Layer 12 of a small transformer language model trained on English Wikipedia (16 layers, counted from 0, width 128). Numbers have three digits each and are written without spaces.
A neuron's activation on a vector x is SiLU(weights . x), where the dot is the dot product.

Input weights of the MLP neurons that the questions are about. A number n stands for (n - 500) times 0.0015.
n21: 411633533545479578333297564337344567562296620458489547442471478503423668324400553351342353385630613517402409405488423639514483471524493334428550672513747348493587340201604293602381611561416495917522504568626531408565415596528635393353534454746545469272312667652531516360496420608389751378436575511316510251404437365360298281574544495456483558471562773576487646450393729764432671102535
n28: 543479387468564421543469504350468741523628569650535623550498470610520602459452406922467541509569514474433349546376471512611476524592518341468529622588514536453585479616464482771509566600619527443423376356385613361440485779462504396585379487571517438528420566402417315446477431443370561590643441369678474579574549406407406479425487643487686367523565400417391516508450430593424490543605
n50: 508452581369358622312428400552477470247491458497382451609594484615528716283473493580292438480507555489338424635411385749537561520424708719478418438437515641652588430601517490358483637372607651467359724511469421376542424505699520516579544594481507440486275373515635632479392642419526480656738588250589576338433377653230462323472482459382806384471602484618548642382589510503333307529587
n67: 513460489357393574579360505417255378449594223320372712553083486527667506686605338507487270472322570556434498305521376601404605446527580407156979191399434424552528604469553478379311477738527541191437422481499418296635340628641607504599662418672502277493348298537635487288655493510276878531591594378633122257473546332461395453590443367592531292538565572582523486475436267512236457413455
n88: 406515418584527439283402397602618579418472620499500230607660648536268309632517424587685678577640654469594570424558799529617521337536508510682454567415495620362408513635558426525485659453648473468369647323551529565553475495459403546623609279345615701460429470591627546335250456677612412210538665528432499372520383296492188423434533475486505526500307210533415493413337499479536339682485
n107: 415506451606518598567430449567458370360373500681418430485502478496478415519715487494638445477479454494475512403365540306451457406474544558491515438432703369622448487454440332395332398388542542447377642462502516602602525284494374465337444260600511598430461419581758464484441654669587494406376523448337673440378462396528738470496454502427461548561566457566581479531505576397644581571390
n165: 520354584611542512517590672407583590424767465604290481476655757519431802457594341374745729610610562707488482619500379523559326567737536547517503288451663644529522455538434437440546737537361532237645566388521470450510371621485569529520400665576481349773814447396549432436537563559547506631415686526482217574689589581638792520510297604701595433822470566397457263640424666335563349585410
n186: 587504281401609524497363484355503587439583451410477494488259725552580396442398487399396622432772353575352292519570576432496500409506594567539546456724785516745399346566590348422763398529446525495763699599306566507299480561600555202556305507691378464441359470451521457502466589598446374408481420365425573554476538442237340466473472289478465597600340515279564732663716464643598441621656
n188: 357528358342511577620639450421402311504374367482453415429529425475522472562654556556284664323461730583425453605367519485665484557345686447253461374475454271828508423361695751572272596831280472509620574587557491257459629559777506421417452449487541589576536564496490461475473657393566450423489521519495455736504332413447315519400537551478511656406422609652484369602483580484514496369449
n192: 724460463366290567305474667434754212506720394716632419546582342267323600593574422617376643579552677481510576525154509435697509460438672602443773331528493500408478253392712427695615425432694394500413650503415548362292674493549468392332395471503452469474553560510766197561344505429407262658618419402255452467411525604535571593360724600301386290556359641411562473584415368422532302504723
n194: 289568693402642496528322255550315452267473637428783341565815510504112749482530757681343509614543503314484367605376462367589562617431571492334674458460441525746513674470393500565511328293573485374617518490434564576569382474716606362811693517658400759258600488487497641250519421524702580564371404530379268561502454440347389640543415450671353641442428588543504329486652375697504514446643
n220: 498367626442283408723441437486485650368386470503335469663589503750663342475784435361243346586500707475436270334632378557452633354404398604431536319455594592563608357523601331682585182444436685637410221680561503346290319605710486736582323566558413582652566482347639617521555355577556458732588424480435354657583293337563432368741519250632484603723583559412437410740493496536484557377657
n249: 374383419458349496628733589579338383763303473616583521532537359653402382421605771589750208527595344519391471335368214402547296517458541264438542464556746382530540536597611393597376630284368362305639462392346421416391539432542437318427567424416413472626524589374335566493326333446755328680799499550332677544723403463271378430417447368574570829493637387513117451540241567682535465493681
n288: 425480510445343553770435639336260426335374418561339430410524246318689554422426617648480652554530618615516475398342625485672467454720378281506653431587660450622485650328875668529505342314497340413628734621333326416382493526527355402544302562626447425816380410530636396503207535401712776367548575517506690362549375470528580539377635368663762133378433612393469504673135361535572574465580
n296: 419428707531485524602524430537535585416457555669340292423549337605534385473438411658645413633552393523413385588476518622459428624364487395440583548487579411562474392404626411544519646502618496401678489514667473505481582458577363381492487674460381424518541596380361465444405489446583567527704357310514470488438281475525477561594353473404315680524398432583494422708371655598473632402421
n299: 494443279583585684493714688460589491554511541549428585546672401695499492370622611297469221534596445496391283552558395527612611803365668671544491382693764559668418420522465334406438396399468585454486446289390519426452467525826689283429486723647469599482528501498633570564573548447517452611592314486286620420448645589391371565415316546482383240576481481672443439717339463755455704491529
n306: 389618684245528551281555710498690260549539428433528422562197474418546621372535475421395553563279443441455665493453472342653393393458688598511605403531475624497645364637594521406464289802334568510590370400688331588346249615566615553405408387512442493475361609551532714203614566411721746453368678602747416728781409476605555306523466576600425316618482727621264342502470414521328702260846
n498: 441684466403471643311587544457513650420439562316741495641594361490465741400622566348324332271615637259513472653512641613650435459531486298376618294402525339600671520470506464558622554519497556715658418684489403357695333465457378576686624359678399410333514561413678409378484368193359630156318273373674592518717310554496613328521406449466465554493767426517383463353648628489445549399584

Each question shows a token from some text and the vector x that enters the MLP there. A number n stands for (n - 500) times 0.013.

"vent": 409565493523610362794586489606476478541542434509567489612512589448549487598530628460360435526584582593634451579586593415447471504655270544446350615515486497514338460665492584440587498489424251382642539481540553524513364628403505587513493625486525343418348592411422581706543492613608503364621486475472448535604637493474419558456682395502492455583495490540455480401485483575474467572426
The most active neuron and its activation: n186, at about 1.8

"8": 561613657649675254510568566596700359531393541599505550378457440358453511440576577413524466530634565535628489465535541384351457469612239543383377557504470462513394427502661649491497439508443415389567330525558315497495494361429447569520495544309492453474549529731681425534538642529448400394443590548496367474493596499475529561419515453402629366593506565666379506437627496448437407416594
The neuron with the highest activation: n306

"4": 495596690482571334548559648568657541566444623539514559381532482468487658572576511428508542574621546496655469539569600381382591456598275471539295607416426507539513424494552691521566546544502469505556254391545574431496574412457359493592491616534655444371621620629550477528613498388318308418544527520621400500449559619460631521498572432519561383593580574495344635405604365578467371535498
The most active neuron and its activation: n498, at about 2

"aged": 594426489637725376579503458505559561553403498681608486422551539486555561394670495395323462603652443491597350603540494324432518398655345523518507725466530555418340478575499568481578336414446283490549485552614590541423559405473543373492408617254532464456445446724598510451490544540417581365494343710638395491523564575442556456486591458448593461578485572461412646397554449443455564369544
The neuron with the highest activation: n186

"res": 496491554462496265515597525498663396426496442510666530412544580439489477455487530387469461424643575579639506491698542459352476531500438557399439577514456506643447555284576613312534531473442386313506534620584499517434531174553488499634515673260595478342517504728716640644559501543487616621429470662442396509484579549468429483506513381531549480555415496575438709442363307555505435518523
The neuron with the highest activation: n194

",": 506502564491625178499625584489519540589380549561496553437559589469589617590524570544467484355584428548510489541534423537361589590562123412413538563555459446518452534604549457458422487514467196607528574582585517473356507385540519600526479591432564479436487502728575593522476398574503448425475478657489467400564569402390484507372526338456512419561451416520486564410474530447418511486575
The neuron with the highest activation: n21

" |": 527395616471659524591537587661419466488338588610541540481438524504645470630487520339373495479541510525465382564444524329449517497575210580504442567400443519480417461600533463466495513519538225600447528469432553547514551237509255550459459504431453470368494429715464582580675454604502453555501541572513385562496461520377531431406562475540476418495299416426532593467485484365435374387430
The neuron with the highest activation: n107

" E": 515448599724536234660484445436428583535417520463611528558458555522713721594555424397383458477440604518544454530432503440354589522587316398496430775611490438553373447633569594592466497545561382544496568402565559468448429474517275665559546532269549468465580468592527610643488531536448395538510434506564492467662665603523590595570515539480430564482450457550392633342492539513376354536419
The neuron with the highest activation: n28

"it": 535570726543491576577505456629554487413505523599579524438510488515531413509293520407427445406459472506549518586659529482421390474525312531287473680594366532461490541471599618473691610410390279360421554376519402426477480365490479570418504531366491355342442466542569419464618423596487569473563474668466382398542628522527693622435356367569501454616615324720525514362558488421528469424605
The neuron with the highest activation: n67

"ie": 775565463522593506502532436517533306570331448622567655480423380559510426471512475427464392372514497480498490518554431460394591604597339504443481514517380442553517411575495512399436482320369550365410560269414458416486673376611413584562590587521655489367488659559601499605638682573406540682552408682412470454590486553533383511357591486513449451673496520574347594507592484525450470410380
The most active neuron and its activation: n299, at about 6

"id": 518608441422626393618438566645448498638336607472421508465421546531498650719503410281414436453604442518503617528666625371452446459611402600490515531417511482515405539568399579524555469385468397609529596375573441659665581249578431629515599591486501481452455521912548543486626534631586448443475412584553565530403529598483497522442489346422477529667307469480504571373529369355528450476322
The neuron with the highest activation: n107

"he": 403596497528516399697606544525688571532450464550598629506602497433498612504648557500427615471556488521493537490567409410315465452497333567401451458566434519507447514355406607356484572398478383582561501310446575456574565375690502598567585550296609483352530507687590442780498579480479632572437564514576473472737696517591524529494458384489559454621501375754444629403523411495487335433472
The most active neuron and its activation: n165, at about 1

"ol": 500550536658512330567557466625550471601412420429465492521407451550599422683385625370317374362564489563396588499569528468313425687508442495424416604550256510520366571601533671508473551553452359401462697511474472586588512395458348567519430552536493459424368603713524496464509551655358492439506518600590547542459432474530389581434417354426528633632190469572639494426518410434470432378393
The three highest activations, in order: n188, n88, n67

" em": 607384579440480726507493464530622530469368349558510484433516425492566455478644658400433425427592641439537553612612450564401715559539373512376529571534411522517376495651567589413548392563502276584576534503510672611526470387481348458514539656181500504481438567622646485533488567477543597497526399637592550450533514665382437419510508359484421478500571273486300499365425442330359434434445
The most active neuron and its activation: n498, at about 3

" cont": 632506575600691246599465394623642603722482459363490469457497584494498475533505475550432549386552558535592485566485535449338733394513279578404559550549430507532535483525516549480596501424472420494510390433527671475307373402467303529551510648402510496513444551682577409541571571564785422575557409551503336477660541633532498434466441446631450443586581518444321497329464568481375341456433
The most active neuron and its activation: n220, at about 3.3

"===": 670490654470614321740505426539513520551324502517655518512523607382629491573503572428391550464513470518474330581478483438444454510513203513542411702407442520436408377622584560416368466431443297552472457595547433461357430478421284595501411591412425560402510395693622553452529432510416538514568496489595540536539606512438475490549516398374567426543511498452454475413493559472504482425307
The two highest activations, in order: n220, n288